Layer 6 of a small transformer language model trained on English Wikipedia (20 layers, counted from 0, width 128).
A neuron's activation on a vector x is SiLU(gate . x) times (in . x), where the dot is the dot product.

Input weights of the MLP neurons that the questions are about. A number n stands for (n - 500) times 0.0011.
n0 gate: 444 379 635 366 665 769 73 431 787 604 616 500 567 418 428 655 356 291 277 538 651 488 389 326 670 728 462 761 577 435 318 613 428 590 606 354 505 529 765 652 262 360 582 389 726 458 155 395 641 378 463 452 495 446 367 570 689 667 707 504 520 391 581 348 567 481 761 367 344 472 544 485 267 577 251 331 452 397 129 543 566 535 556 418 509 230 673 523 362 540 514 623 547 705 555 683 551 527 401 537 559 566 687 459 423 453 769 419 654 171 862 136 531 164 70 495 361 345 566 709 509 273 500 365 486 399 371 448
n24 gate: 674 406 343 471 421 650 463 720 478 616 682 567 500 351 437 767 651 329 536 516 581 478 737 415 322 663 438 426 554 539 491 428 518 514 420 325 487 522 272 392 500 487 475 422 221 319 430 590 513 517 539 577 698 296 467 674 546 487 520 669 667 779 447 524 492 446 236 782 538 517 559 731 547 692 452 640 496 438 545 469 321 776 413 468 484 670 603 254 295 486 764 500 305 482 372 561 375 496 495 371 219 491 750 172 512 652 513 466 231 282 764 581 500 577 407 358 228 335 600 864 942 672 555 478 530 617 608 446
n26 gate: 661 733 446 358 225 676 478 441 504 448 392 298 643 512 577 333 303 410 650 657 374 396 571 605 758 679 346 822 459 556 644 575 631 586 374 512 541 598 340 565 230 448 524 536 315 603 565 457 617 552 429 587 374 662 569 203 624 512 509 469 598 270 606 700 388 457 429 374 555 588 529 317 571 611 508 755 496 508 425 521 512 383 364 429 337 550 228 656 496 538 440 449 628 806 237 335 604 410 466 552 539 452 352 838 559 762 423 454 472 419 428 318 469 233 438 353 512 504 500 711 656 439 648 318 704 487 466 564
n44 gate: 575 394 365 563 453 554 611 548 462 641 584 461 280 529 541 482 750 550 344 449 463 441 440 312 631 700 562 346 582 342 717 598 466 465 322 689 317 629 544 671 466 603 560 640 273 514 134 588 674 382 514 390 491 396 366 608 677 390 405 692 520 651 629 653 604 415 748 588 648 725 348 10 436 567 273 670 675 590 970 568 590 646 528 417 451 349 770 546 454 335 678 495 514 696 431 185 612 422 535 579 450 867 746 482 302 643 343 726 842 595 853 304 242 392 692 455 677 349 542 601 626 714 712 297 350 424 594 457
n45 gate: 535 552 480 721 390 413 476 500 356 425 455 516 526 503 352 558 645 616 407 395 563 444 564 500 476 480 481 465 550 510 200 528 559 428 434 477 664 510 315 402 431 596 563 548 696 420 383 484 422 445 364 672 523 408 381 510 584 575 590 741 702 569 353 166 500 426 428 453 525 356 543 514 415 190 590 362 506 252 580 517 552 573 452 450 530 466 536 503 544 418 670 406 686 487 519 439 462 527 483 583 423 506 549 488 515 489 562 447 375 439 841 506 658 523 500 454 532 494 278 541 618 477 493 378 190 396 500 475
n56 gate: 627 383 422 608 562 458 473 487 827 406 554 560 500 421 531 558 403 373 519 332 472 442 504 304 520 538 295 707 481 547 485 596 293 446 716 380 507 459 664 535 537 337 213 450 462 475 372 610 684 445 589 534 621 371 369 743 315 371 506 586 384 500 301 642 862 476 354 614 596 464 583 216 585 493 372 401 584 580 507 665 325 672 511 417 617 419 500 532 557 287 467 567 561 409 464 511 486 440 328 504 640 627 396 612 334 896 364 469 381 444 478 567 556 508 363 444 594 445 598 698 569 684 470 455 612 637 500 498
n119 gate: 373 439 121 423 158 298 373 444 543 528 801 597 500 480 545 455 601 405 720 659 301 457 477 482 219 574 614 403 384 402 751 573 582 761 387 476 471 399 495 423 466 821 251 800 401 294 309 407 541 467 570 301 471 419 446 472 527 452 555 325 802 661 366 623 369 578 269 713 449 528 608 746 440 742 491 643 211 405 797 383 514 287 589 603 250 458 592 794 685 470 853 201 524 259 495 467 509 453 590 696 204 491 345 505 487 558 300 386 260 860 449 679 536 721 365 509 631 326 732 541 575 648 495 481 368 286 451 450
n121 gate: 816 504 633 403 697 480 357 694 711 503 593 564 246 431 571 644 312 388 415 383 519 725 419 525 682 447 461 765 624 407 480 719 361 355 830 469 688 405 729 616 373 519 428 407 492 450 480 481 492 492 554 544 421 631 589 590 301 508 418 526 363 253 520 428 564 532 477 492 469 317 325 369 462 552 453 511 475 779 556 448 331 483 438 371 485 392 608 439 427 704 516 557 504 557 573 664 628 471 512 601 417 480 556 594 675 632 524 466 465 175 621 547 429 382 101 414 508 796 465 416 411 397 152 564 733 651 545 497
n137 gate: 631 447 608 356 345 500 734 749 354 390 470 473 447 543 392 372 665 352 632 490 551 453 511 305 402 558 360 568 492 444 638 446 611 328 537 342 631 290 417 582 458 620 474 615 508 277 398 699 573 534 370 630 504 450 454 429 572 194 415 414 756 737 469 695 669 376 504 474 592 605 508 325 474 492 602 533 633 410 388 655 345 351 373 539 489 286 400 697 445 532 822 555 717 715 445 508 560 292 536 470 496 726 384 460 373 432 523 536 608 621 639 451 406 488 339 399 641 496 444 471 369 367 571 341 474 617 311 631
n175 gate: 546 382 613 715 288 543 466 702 781 539 614 350 495 708 474 439 247 719 291 600 366 458 405 394 393 338 634 711 458 382 355 349 519 524 550 311 430 514 519 741 500 308 929 595 644 287 704 518 380 601 423 663 689 355 400 112 637 589 393 665 315 758 630 619 777 523 939 388 734 441 281 276 563 486 468 509 657 513 623 576 551 343 454 609 600 476 603 723 397 500 509 571 746 567 764 716 691 401 370 686 368 610 467 597 303 695 648 337 468 614 685 275 584 467 561 350 405 647 523 451 290 379 529 566 377 500 361 612
n185 gate: 291 469 483 460 475 339 464 492 760 529 650 547 657 470 532 461 585 464 500 511 827 451 327 415 632 487 428 409 513 562 414 569 662 647 274 294 791 585 395 312 538 521 312 620 653 641 542 254 317 609 516 555 369 272 488 721 476 389 523 377 602 476 738 495 424 572 851 266 406 713 635 568 508 427 445 626 616 305 336 746 294 419 450 245 255 519 273 272 426 309 479 248 479 674 598 538 649 476 474 546 275 404 594 637 615 777 483 548 329 565 789 376 448 430 666 584 409 464 492 264 575 703 623 311 575 428 564 464
n188 gate: 680 451 237 489 269 398 553 770 496 455 665 404 420 508 507 592 408 592 676 459 257 494 567 577 560 156 424 637 666 782 396 691 404 572 643 659 669 416 457 349 477 511 294 448 595 385 508 401 522 553 656 306 439 601 603 549 384 511 374 343 336 664 794 622 569 605 529 386 470 350 512 500 246 631 553 467 353 661 574 364 500 565 466 387 272 430 411 544 607 624 399 500 571 524 537 733 590 369 512 493 388 443 635 653 545 483 587 312 440 500 599 441 728 398 611 453 686 536 417 613 298 485 409 663 504 464 629 540
n0 in: 582 645 616 604 535 609 122 488 735 563 694 478 367 522 467 635 544 509 225 476 496 409 440 415 613 604 715 442 540 594 296 591 465 546 759 238 314 659 773 546 297 435 517 324 523 676 452 440 808 292 547 374 500 604 290 604 696 641 547 714 389 357 597 321 483 529 657 474 479 422 753 330 245 504 352 496 488 401 321 710 452 523 530 410 562 527 674 399 538 500 552 669 513 772 793 683 444 518 216 552 655 583 700 714 314 622 478 467 682 257 883 343 508 414 283 458 534 442 283 576 504 148 363 589 651 486 331 489
n24 in: 500 364 232 452 348 522 518 446 367 547 517 944 658 422 387 413 573 518 509 645 726 553 301 238 179 579 492 189 608 367 349 551 474 478 395 530 272 517 95 303 389 538 447 500 535 463 326 706 610 744 479 532 691 580 727 571 366 607 549 588 630 663 397 514 633 479 553 587 678 479 504 473 640 453 614 373 484 500 600 383 470 654 513 613 576 844 194 553 521 657 278 451 492 303 368 462 333 695 544 521 318 310 465 289 477 736 670 419 508 495 440 519 581 395 444 391 504 476 626 741 575 692 279 604 651 509 512 494
n26 in: 383 374 517 576 538 504 531 481 628 532 388 633 338 444 508 725 483 251 431 435 676 416 285 500 290 535 306 475 552 855 217 389 607 398 446 437 410 207 535 332 666 467 667 691 518 372 458 725 305 404 582 316 563 460 405 487 625 364 412 425 727 447 470 373 532 338 520 496 504 583 818 927 647 461 609 651 457 452 681 535 588 478 621 496 694 407 676 394 422 527 646 370 563 517 574 613 425 587 835 699 379 471 779 359 794 660 601 496 600 629 739 550 516 530 325 733 508 532 747 533 396 733 588 664 533 410 572 533
n44 in: 450 573 383 378 495 391 139 513 602 566 708 802 380 256 369 749 454 640 378 492 460 261 491 534 732 712 578 594 798 612 509 525 454 983 647 199 296 325 324 764 694 296 199 415 548 662 234 673 716 414 661 181 779 609 427 364 330 620 493 487 437 668 486 657 260 485 296 447 687 627 557 411 287 505 618 491 369 513 453 542 655 427 401 862 483 532 542 672 545 437 419 403 518 491 433 527 577 489 581 558 684 505 509 614 421 469 330 491 523 468 592 462 531 538 375 264 383 642 450 328 405 560 510 701 618 133 509 488
n45 in: 464 596 466 576 330 580 618 442 476 776 477 422 436 599 548 663 493 645 528 470 678 616 359 608 599 524 597 609 323 624 619 606 459 165 468 627 527 382 427 459 547 566 723 487 483 415 631 474 461 536 386 422 216 510 494 533 755 601 368 538 525 510 335 450 478 666 477 572 370 454 421 522 432 548 783 481 383 494 473 360 483 575 649 551 556 435 425 426 546 662 731 548 411 877 510 543 500 516 430 510 430 450 514 590 485 485 621 663 464 547 484 561 522 607 561 637 602 478 437 529 708 537 542 637 408 600 541 513
n56 in: 489 697 523 579 394 609 339 521 305 477 433 335 637 775 694 521 435 544 531 595 416 541 463 590 563 749 719 527 538 600 573 162 553 460 354 541 596 295 261 393 382 545 613 541 740 544 613 573 540 564 544 724 447 461 504 418 651 386 500 464 544 384 496 500 460 328 313 518 254 485 597 756 595 481 586 464 441 486 284 373 786 464 425 543 723 607 308 376 331 651 776 413 373 625 617 436 407 463 512 418 648 406 634 290 603 550 443 568 474 531 152 497 288 496 332 403 381 667 500 511 541 382 524 461 593 407 479 542
n119 in: 331 596 400 411 321 681 600 422 145 409 631 448 556 579 463 340 730 766 223 696 409 366 487 453 421 315 628 346 700 291 418 397 396 577 546 581 327 474 451 488 470 521 910 517 362 282 513 571 578 483 584 413 705 532 520 525 586 470 342 190 405 661 694 302 386 692 715 716 550 618 319 486 197 643 351 360 543 322 570 504 530 737 652 544 384 564 522 599 475 405 399 335 639 513 434 373 454 546 531 634 463 492 309 365 605 410 252 614 335 808 525 469 410 637 591 545 412 476 530 492 454 491 883 635 496 290 682 436
n121 in: 612 519 593 492 643 437 495 595 509 699 598 341 456 576 686 841 351 335 496 391 428 658 619 508 688 308 287 683 540 411 284 685 294 523 607 396 579 723 595 677 544 457 420 364 505 811 691 399 625 448 420 419 374 553 716 384 397 447 396 508 514 308 662 458 409 479 748 500 394 397 674 411 534 615 340 525 644 656 332 766 401 514 543 264 309 466 553 408 264 518 265 588 710 751 395 577 560 593 292 347 574 500 518 924 500 384 426 554 543 352 454 301 380 384 496 591 398 809 435 433 402 387 202 655 637 556 279 605
n137 in: 562 648 691 424 514 507 666 497 475 432 346 377 560 639 434 328 662 496 536 403 503 534 503 471 462 464 375 625 465 442 546 481 570 255 582 424 613 528 478 546 405 758 487 561 399 452 465 615 450 517 500 548 528 516 542 404 646 314 521 565 661 664 465 675 573 528 510 537 402 689 443 526 503 391 566 534 657 428 525 553 438 467 356 461 718 375 292 731 193 603 805 611 565 622 322 621 442 657 522 296 440 641 394 377 462 380 486 603 359 729 639 490 401 611 402 536 503 588 497 493 497 280 587 333 305 648 336 629
n175 in: 561 528 608 513 478 532 387 484 706 538 640 536 209 559 665 558 487 818 409 520 401 559 678 480 795 381 465 356 211 530 397 534 581 654 471 535 487 504 422 668 549 351 401 465 611 705 256 410 487 544 171 516 633 328 346 395 276 648 613 642 495 654 670 914 622 471 620 638 621 688 354 672 367 473 584 517 435 601 346 523 385 434 417 709 637 434 414 338 767 500 224 389 504 321 599 368 640 504 579 530 310 663 356 351 287 693 567 339 277 458 432 309 737 614 383 276 130 666 394 752 356 358 399 695 675 538 483 567
n185 in: 290 542 400 504 437 321 467 507 714 547 705 500 623 500 575 460 595 434 516 447 755 393 366 493 721 488 394 491 480 508 444 594 567 637 247 289 695 595 394 322 587 527 341 585 545 666 575 264 304 648 427 504 320 325 515 674 395 334 597 356 645 455 713 462 485 567 793 321 401 740 605 610 439 480 461 655 626 326 412 620 344 508 469 259 239 614 313 251 466 372 515 330 477 796 500 461 708 529 434 504 320 473 552 556 553 710 410 530 419 505 736 320 399 447 659 545 500 471 442 356 628 669 606 368 473 479 589 446
n188 in: 634 624 307 528 540 402 395 497 478 450 504 618 603 362 590 572 249 604 758 697 443 437 607 597 557 354 562 667 667 500 555 520 364 723 602 623 393 555 383 428 397 522 401 511 375 550 445 397 349 720 685 304 631 317 651 601 278 618 183 428 396 637 643 692 503 574 479 635 511 367 425 551 493 578 573 391 282 507 407 306 584 543 669 410 469 567 463 472 489 242 424 556 612 541 429 688 410 748 409 507 298 558 619 430 375 358 606 483 468 676 457 473 667 508 500 490 479 548 518 535 482 467 489 571 338 469 620 443

Each question shows a token from some text and the vector x that enters the MLP there. A number n stands for (n - 500) times 0.0032.

"ar": 551 574 510 513 559 474 486 376 456 476 550 555 423 484 413 496 481 484 423 521 519 471 449 616 456 506 561 499 512 499 644 381 354 507 525 501 424 433 610 395 431 550 330 586 461 492 508 674 465 448 592 630 454 637 469 378 616 592 508 558 392 477 483 466 470 493 515 454 587 337 506 679 403 344 431 484 464 558 413 498 459 524 456 441 508 462 518 539 575 581 433 522 462 584 437 531 413 667 612 498 566 419 516 587 463 348 461 616 566 556 548 476 519 582 710 454 501 468 572 463 500 534 446 456 458 552 499 509
The three highest activations, in order: n175, n185, n24

"on": 523 613 520 527 514 359 292 346 541 497 424 321 436 400 564 558 485 404 525 493 497 521 518 539 451 517 690 308 524 614 519 356 557 399 176 533 632 482 503 409 448 494 385 440 533 517 448 314 644 546 506 465 522 407 502 459 470 521 502 626 508 615 497 444 499 523 575 509 446 515 433 440 427 540 443 377 416 482 473 543 459 400 418 388 544 504 668 548 502 363 450 701 495 427 446 620 481 712 440 558 480 408 517 508 473 508 412 543 466 456 594 573 504 450 478 551 648 444 491 558 479 583 686 490 641 544 512 502
Which two neurons fire most, strongest first? n0, n185

" We": 426 374 445 498 588 279 457 396 350 484 537 510 539 477 587 537 514 458 434 491 421 506 558 509 526 524 551 405 521 544 403 465 479 383 467 553 598 528 569 546 444 634 626 523 535 541 511 407 454 639 341 454 534 492 483 412 533 386 519 683 732 512 493 553 472 475 532 464 715 578 545 673 477 482 340 637 543 436 500 607 578 586 402 513 503 599 522 507 573 603 568 466 534 566 557 403 412 650 433 444 511 531 553 472 583 583 505 353 335 449 378 452 517 444 468 495 375 480 601 509 358 413 502 503 445 535 499 507
Which neuron fires most, and how strongly? n188, at about 0.098

" in": 451 545 446 524 500 500 461 290 586 520 436 368 565 559 442 401 628 502 468 500 532 561 522 482 488 593 444 610 484 542 504 295 500 574 484 629 431 397 548 498 513 481 490 417 440 500 569 468 627 548 452 522 577 465 568 561 504 471 499 469 346 530 482 497 525 499 431 568 471 548 599 592 425 501 504 603 518 635 490 578 380 591 660 435 640 500 551 253 270 585 394 450 563 616 532 573 628 674 441 533 505 494 559 388 663 630 541 381 612 641 692 512 513 423 460 501 528 454 476 575 489 577 461 415 624 575 561 499
Which neuron fires most, and how strongly? n0, at about 0.22

" the": 409 449 489 515 495 433 478 414 506 586 506 645 426 507 479 423 513 533 531 495 537 505 445 564 432 540 484 669 473 469 500 541 466 452 433 431 471 485 568 513 544 484 522 494 501 421 336 528 541 518 488 444 439 289 514 508 514 493 513 491 571 495 567 475 469 504 517 490 513 531 466 421 517 555 531 409 679 557 506 506 472 465 456 524 436 552 535 563 536 556 504 473 533 505 485 506 476 773 528 599 509 485 579 547 427 507 468 544 524 495 652 486 495 524 478 482 535 484 490 507 507 477 497 462 504 590 480 512
The three highest activations, in order: n44, n0, n185

" dis": 417 433 471 568 463 408 617 368 547 493 466 601 558 356 375 498 604 532 464 548 426 454 464 537 436 446 502 515 449 473 505 468 506 678 354 565 484 562 510 369 492 492 523 509 531 465 606 670 658 799 578 487 541 250 384 583 453 539 497 324 488 524 449 420 491 474 529 495 546 571 652 468 602 420 440 557 550 441 467 584 493 463 556 539 548 493 405 479 491 492 414 561 532 593 530 622 446 692 491 365 541 518 485 489 546 579 454 390 567 598 277 448 495 340 589 497 512 449 491 508 650 462 441 524 320 476 505 506
The neuron with the highest activation: n185

".": 503 418 578 498 463 427 496 244 565 494 561 524 498 519 470 515 527 475 390 478 508 529 449 390 548 352 460 523 510 494 557 452 482 336 564 398 457 525 398 549 457 498 492 482 511 465 560 504 705 679 555 404 471 509 576 501 663 500 489 409 560 562 413 545 582 482 429 517 463 547 518 470 542 521 675 376 494 518 549 530 470 517 503 504 554 488 544 537 493 432 512 583 583 438 585 537 384 640 642 464 506 594 454 587 747 596 540 439 434 297 564 369 505 445 584 482 598 501 564 491 449 533 698 468 562 508 480 513
The neuron with the highest activation: n137

" a": 582 470 438 483 513 401 457 264 371 530 423 571 392 520 429 485 669 499 415 494 476 536 517 517 512 480 445 605 432 715 445 581 451 449 385 434 488 488 453 489 545 438 465 510 447 354 600 411 595 411 491 438 442 543 622 302 483 439 474 567 630 413 495 417 559 505 567 425 593 398 553 602 523 570 321 543 584 541 509 615 422 494 592 476 431 554 490 457 604 440 510 410 573 332 494 511 459 681 502 393 427 475 592 573 552 396 542 502 512 362 476 404 469 759 511 449 448 489 530 537 521 495 518 497 443 472 514 512
Which neuron fires most, and how strongly? n56, at about 0.063

" (": 632 536 531 445 508 400 456 187 567 575 514 545 414 385 446 526 614 552 495 510 413 453 472 486 718 598 476 450 578 458 494 485 538 507 462 511 532 482 561 490 519 499 506 489 477 715 547 345 704 616 533 468 469 669 481 544 577 473 517 502 465 481 543 514 517 494 574 472 315 443 545 361 519 463 544 541 496 508 510 423 586 468 518 438 542 601 510 482 493 532 510 470 582 608 501 523 522 633 478 496 500 480 535 572 486 579 509 400 613 590 453 465 346 445 494 489 553 498 512 568 549 560 539 560 499 419 537 499
Which two neurons fire most, strongest first? n44, n0

" N": 605 585 500 463 524 667 532 410 480 509 491 411 337 560 586 502 382 435 352 494 440 529 516 542 456 415 513 383 605 453 476 497 574 434 547 406 564 489 377 549 478 556 529 563 502 455 545 466 554 489 579 507 514 508 540 570 476 448 494 561 380 605 352 620 437 505 487 498 658 510 518 547 463 480 435 622 553 591 567 440 525 488 499 487 448 550 467 451 447 550 399 502 540 494 554 535 552 757 561 474 491 432 470 537 521 569 507 358 601 452 477 424 506 514 504 542 554 469 469 570 419 542 634 665 418 339 466 486
Which two neurons fire most, strongest first? n175, n185

"ca": 491 348 524 534 462 719 561 337 448 473 550 536 521 500 503 615 504 459 337 550 523 504 545 511 441 697 432 356 522 547 307 400 511 471 394 355 578 502 571 478 513 529 299 560 437 552 517 388 523 537 501 467 307 425 510 449 479 576 499 341 350 365 440 399 553 547 399 505 573 543 397 590 408 430 420 482 480 533 445 479 367 456 492 461 495 497 551 583 640 581 588 383 479 376 482 552 560 638 586 312 488 547 428 528 583 298 437 670 387 525 391 500 499 465 576 571 434 492 479 525 451 526 454 491 525 590 512 512
Which two neurons fire most, strongest first? n188, n44

"ity": 572 458 582 401 451 645 547 231 496 499 444 574 493 493 535 622 467 462 544 494 627 472 543 499 540 754 513 501 567 498 566 542 533 448 582 478 485 582 571 581 478 433 413 474 482 508 559 560 481 366 407 601 500 333 452 398 523 489 484 528 632 423 441 535 443 480 383 461 404 509 631 518 592 642 515 695 480 445 521 464 527 494 494 519 683 417 343 474 606 683 589 407 534 389 472 470 378 690 465 546 502 468 529 446 524 556 457 629 522 254 522 594 508 463 474 508 528 505 486 453 440 535 563 398 463 553 501 502
Which two neurons fire most, strongest first? n26, n188

"at": 529 514 536 534 586 527 416 524 542 457 490 372 444 570 505 527 488 410 723 475 433 529 475 587 512 532 544 462 459 566 507 426 433 698 493 496 419 548 479 462 523 518 419 539 530 465 478 451 310 396 517 508 506 580 423 335 553 539 472 508 144 414 633 561 579 523 405 502 554 388 420 340 549 462 559 397 399 422 515 575 556 510 484 186 527 552 492 632 435 540 424 421 653 572 601 528 515 660 497 567 401 547 390 552 423 541 403 461 581 255 401 533 548 345 524 542 532 549 404 509 513 591 462 454 573 599 553 499
The neuron with the highest activation: n121

"s": 517 513 563 684 540 528 477 515 509 452 536 474 524 468 472 550 456 539 595 509 497 459 519 532 456 520 547 614 516 518 495 510 490 703 438 460 525 476 435 429 443 501 499 334 446 429 589 561 498 448 487 565 639 563 470 510 506 530 491 479 649 401 396 470 477 510 528 404 553 464 596 433 465 529 632 562 525 551 453 506 590 453 449 507 759 573 515 575 567 565 511 403 526 517 498 541 541 682 429 483 389 574 418 530 717 536 526 625 506 550 526 585 504 495 437 481 618 475 442 346 478 571 402 560 469 486 510 494
The neuron with the highest activation: n26

"e": 536 455 474 505 592 411 493 310 581 504 379 438 417 499 452 587 437 519 409 497 484 506 385 392 494 443 590 422 547 500 426 520 517 696 591 398 502 571 484 512 472 506 642 535 446 411 503 533 668 520 537 506 609 678 543 488 482 499 504 462 403 491 234 425 503 508 490 597 532 420 552 479 649 516 546 481 566 479 497 521 458 443 252 384 515 523 499 625 652 553 514 445 376 577 588 490 459 652 505 465 580 541 497 466 397 504 419 525 509 476 438 738 573 577 491 580 446 509 541 447 476 562 536 493 575 383 465 506
The three highest activations, in order: n185, n188, n137

"t": 506 563 477 507 612 643 501 362 533 455 541 320 439 637 429 505 394 438 475 482 575 430 470 582 375 566 648 560 508 393 497 604 521 573 614 571 486 540 586 598 481 632 490 546 558 515 484 359 617 398 526 514 608 485 457 471 678 542 506 568 731 475 434 472 497 519 459 448 561 431 527 443 675 502 598 497 545 496 483 542 575 490 517 362 497 488 510 607 509 471 353 439 546 491 488 562 515 686 438 437 517 422 517 497 614 511 547 370 493 467 414 510 498 610 459 528 405 492 488 495 448 628 359 515 427 569 542 498
The neuron with the highest activation: n0

" ": 469 591 465 473 492 511 481 327 511 518 523 520 506 549 466 558 558 568 522 563 511 505 523 408 483 573 512 536 449 556 517 644 502 464 425 483 529 483 477 501 488 504 488 453 534 462 516 410 553 460 449 596 402 775 443 479 671 593 504 466 422 419 482 506 469 492 600 409 472 490 480 473 444 461 538 495 520 450 489 476 557 437 470 467 544 502 508 375 559 449 562 557 540 547 512 512 500 764 535 533 470 579 508 495 550 507 523 470 467 533 656 462 548 526 487 555 492 488 505 661 607 458 502 474 460 430 513 484
Which two neurons fire most, strongest first? n0, n45

" by": 530 584 485 473 572 568 466 320 515 550 471 424 572 576 374 434 505 498 479 483 540 563 441 437 568 608 509 504 507 451 517 412 498 953 327 470 510 459 503 565 497 421 301 534 530 522 379 486 420 318 352 580 495 349 435 505 481 370 489 515 554 552 572 631 537 515 576 550 544 580 415 359 341 465 493 473 552 515 612 404 457 477 451 534 538 471 570 427 484 375 505 433 519 557 533 543 550 688 553 531 488 462 456 434 579 475 559 369 515 631 556 541 449 396 444 443 470 573 564 534 492 572 612 509 554 484 555 512
The three highest activations, in order: n44, n185, n175

"ue": 633 559 557 495 493 404 529 328 550 507 381 555 545 522 474 454 561 468 385 540 468 518 557 463 495 543 593 355 480 672 431 432 481 600 434 561 490 527 496 603 461 473 450 546 591 516 445 621 450 665 407 447 630 447 469 460 562 450 501 544 363 339 435 388 478 516 497 490 477 588 375 563 498 573 476 575 404 470 518 577 444 463 496 440 550 520 565 442 490 524 427 480 456 455 418 371 372 659 443 502 593 619 433 395 421 532 269 631 481 488 707 610 515 443 465 503 455 506 522 446 366 471 334 454 643 479 456 505
Which two neurons fire most, strongest first? n188, n44

"ol": 595 472 482 554 654 477 323 498 592 501 417 548 372 532 559 582 437 494 329 484 577 512 551 484 448 403 502 455 480 539 509 484 351 466 552 590 473 507 539 577 501 547 577 456 447 542 599 375 461 552 565 536 576 583 471 383 562 453 497 493 422 423 332 377 468 475 486 605 453 353 406 534 623 535 265 404 477 559 337 541 394 427 593 552 533 449 471 612 472 546 468 554 472 493 369 418 415 663 528 650 400 578 394 585 448 337 461 404 658 376 621 525 556 439 562 451 518 424 430 545 482 554 498 584 429 429 489 498
The three highest activations, in order: n0, n121, n185

" and": 506 607 502 403 461 615 631 211 539 577 536 596 448 571 456 587 478 510 455 459 479 489 392 488 452 532 527 464 487 387 543 423 485 631 733 627 491 519 469 540 425 432 490 530 487 298 504 480 425 554 501 598 491 572 323 576 475 480 503 439 462 526 504 604 530 485 374 576 515 548 519 537 538 558 411 523 540 471 516 473 482 562 614 484 681 509 460 454 539 558 646 445 467 563 575 422 598 609 458 486 414 444 479 561 465 418 476 511 533 433 530 638 485 593 376 491 557 613 619 414 506 474 513 475 499 578 499 510
The three highest activations, in order: n119, n185, n56

"ard": 564 437 475 520 556 586 454 208 480 474 509 445 473 557 432 548 523 432 575 522 547 464 386 602 410 442 528 633 588 633 539 446 448 468 520 586 526 484 510 438 470 473 470 563 475 637 423 554 411 451 408 529 557 492 499 463 487 527 475 511 422 494 540 342 495 454 428 589 427 444 590 560 588 446 460 419 447 492 475 539 480 361 391 439 604 479 658 522 322 629 530 566 374 360 401 319 438 631 383 391 613 451 450 439 498 459 493 446 565 662 623 436 446 391 492 567 547 410 487 542 557 496 503 448 614 639 471 507
Which two neurons fire most, strongest first? n175, n185

" found": 495 554 539 507 389 497 513 633 537 520 516 644 486 611 639 547 521 485 481 480 544 553 497 510 487 467 457 620 532 417 468 614 458 704 462 619 560 608 480 358 511 505 516 428 530 508 466 353 491 545 486 480 566 466 549 670 428 578 496 473 373 476 608 626 476 494 552 500 514 437 526 401 605 555 585 470 407 469 523 360 474 456 500 434 560 486 528 516 483 425 397 457 480 608 459 496 626 738 528 342 533 491 469 432 457 464 415 396 570 400 404 562 453 529 524 410 585 554 523 583 493 319 351 571 342 526 483 502
Which neuron fires most, and how strongly? n188, at about 0.76

"li": 492 515 456 406 597 569 482 419 466 473 552 347 474 492 479 589 405 408 548 506 468 445 512 453 444 568 522 414 502 567 476 290 467 465 529 427 524 441 608 465 501 514 419 452 598 534 292 701 489 476 460 583 420 585 498 428 497 555 526 483 519 498 411 591 575 487 501 537 520 453 511 612 465 357 594 522 421 511 457 615 551 508 428 659 482 495 473 565 403 417 336 637 551 671 560 574 516 656 476 417 433 508 535 714 418 501 397 577 395 773 575 658 563 694 413 587 417 549 552 408 407 404 595 445 474 616 465 499
The neuron with the highest activation: n137

" on": 421 645 485 547 537 618 439 376 610 553 500 402 532 483 486 422 575 510 364 525 448 574 528 519 537 633 553 606 547 400 621 243 413 611 571 547 465 521 531 451 531 482 474 538 492 622 600 360 430 604 418 507 606 584 407 559 500 536 501 644 545 533 647 472 482 525 486 445 530 643 389 538 301 497 567 568 472 524 528 590 455 616 585 565 652 490 504 575 533 516 538 476 491 561 500 484 629 652 410 536 502 415 553 444 580 730 497 383 547 548 743 504 536 503 438 581 348 477 552 526 596 539 517 582 556 585 485 512
Which two neurons fire most, strongest first? n0, n175

"y": 500 494 465 404 654 557 373 307 523 480 552 506 588 529 472 590 528 459 646 474 419 480 590 434 495 401 591 634 514 526 667 476 559 258 612 523 383 569 549 337 488 378 362 529 491 501 361 552 476 505 497 491 511 433 547 391 609 539 497 483 521 690 370 567 505 509 442 345 523 617 484 499 628 445 538 599 512 461 581 466 467 494 515 479 548 464 400 512 619 314 393 318 535 406 547 513 463 629 511 603 596 453 602 510 583 362 446 486 426 526 405 542 553 532 491 481 557 514 363 415 487 445 425 548 568 405 512 496
The neuron with the highest activation: n0

"ly": 478 456 488 513 563 427 472 340 497 494 480 622 459 590 482 619 479 507 615 488 507 460 513 467 472 478 557 564 499 445 715 502 497 259 942 411 480 496 582 421 499 513 432 514 548 525 246 515 497 596 401 558 500 494 566 434 591 494 492 439 346 501 251 693 487 525 437 477 522 481 421 496 547 566 555 570 526 521 436 538 402 498 560 450 520 469 361 442 304 504 562 389 461 499 572 441 429 634 599 429 305 491 568 527 541 453 486 524 439 561 394 649 535 553 441 462 539 613 476 538 380 311 502 580 593 421 493 512
Which neuron fires most, and how strongly? n137, at about 0.26

"dy": 398 494 507 425 583 662 608 316 526 470 527 370 553 502 478 546 490 459 588 476 469 465 471 414 386 419 533 682 597 531 667 377 621 422 709 451 546 477 459 420 549 462 358 437 463 518 337 544 319 370 410 477 505 465 525 495 585 513 497 414 584 727 338 527 502 503 443 498 519 611 437 485 411 540 520 611 503 488 533 519 531 530 478 570 692 489 419 475 499 483 576 429 514 456 524 546 446 678 503 439 665 556 547 417 461 475 389 699 496 511 541 604 492 427 497 462 539 511 494 478 490 466 631 502 579 490 537 509
The neuron with the highest activation: n137

"town": 447 522 549 373 440 581 445 407 445 500 512 375 471 566 605 431 511 503 507 495 495 471 502 475 522 609 503 487 550 515 454 442 508 455 644 316 467 502 393 555 460 492 336 505 428 663 387 380 613 439 418 545 603 502 526 350 459 534 515 433 605 453 574 395 505 521 448 491 385 577 409 582 604 554 519 688 533 521 471 433 507 578 519 686 625 484 563 389 401 499 555 600 429 488 425 426 421 690 473 355 363 515 431 514 318 486 543 583 554 396 516 572 430 388 498 474 493 618 485 585 482 561 586 558 549 545 450 511
Which neuron fires most, and how strongly? n24, at about 0.12

"ance": 496 515 496 535 517 567 560 320 535 445 413 564 573 498 502 514 460 447 586 472 564 499 610 467 451 623 664 348 469 603 493 421 551 934 433 592 528 485 476 506 485 501 514 508 617 552 498 673 353 570 526 542 469 592 434 500 460 453 499 464 460 442 384 450 498 493 422 449 434 667 506 515 603 430 461 568 440 529 543 508 400 646 510 576 764 492 490 483 642 449 480 635 564 285 448 415 347 590 523 470 518 426 461 398 434 501 353 578 513 494 522 393 445 533 479 526 656 475 457 399 410 659 547 509 649 369 518 505
The three highest activations, in order: n121, n0, n137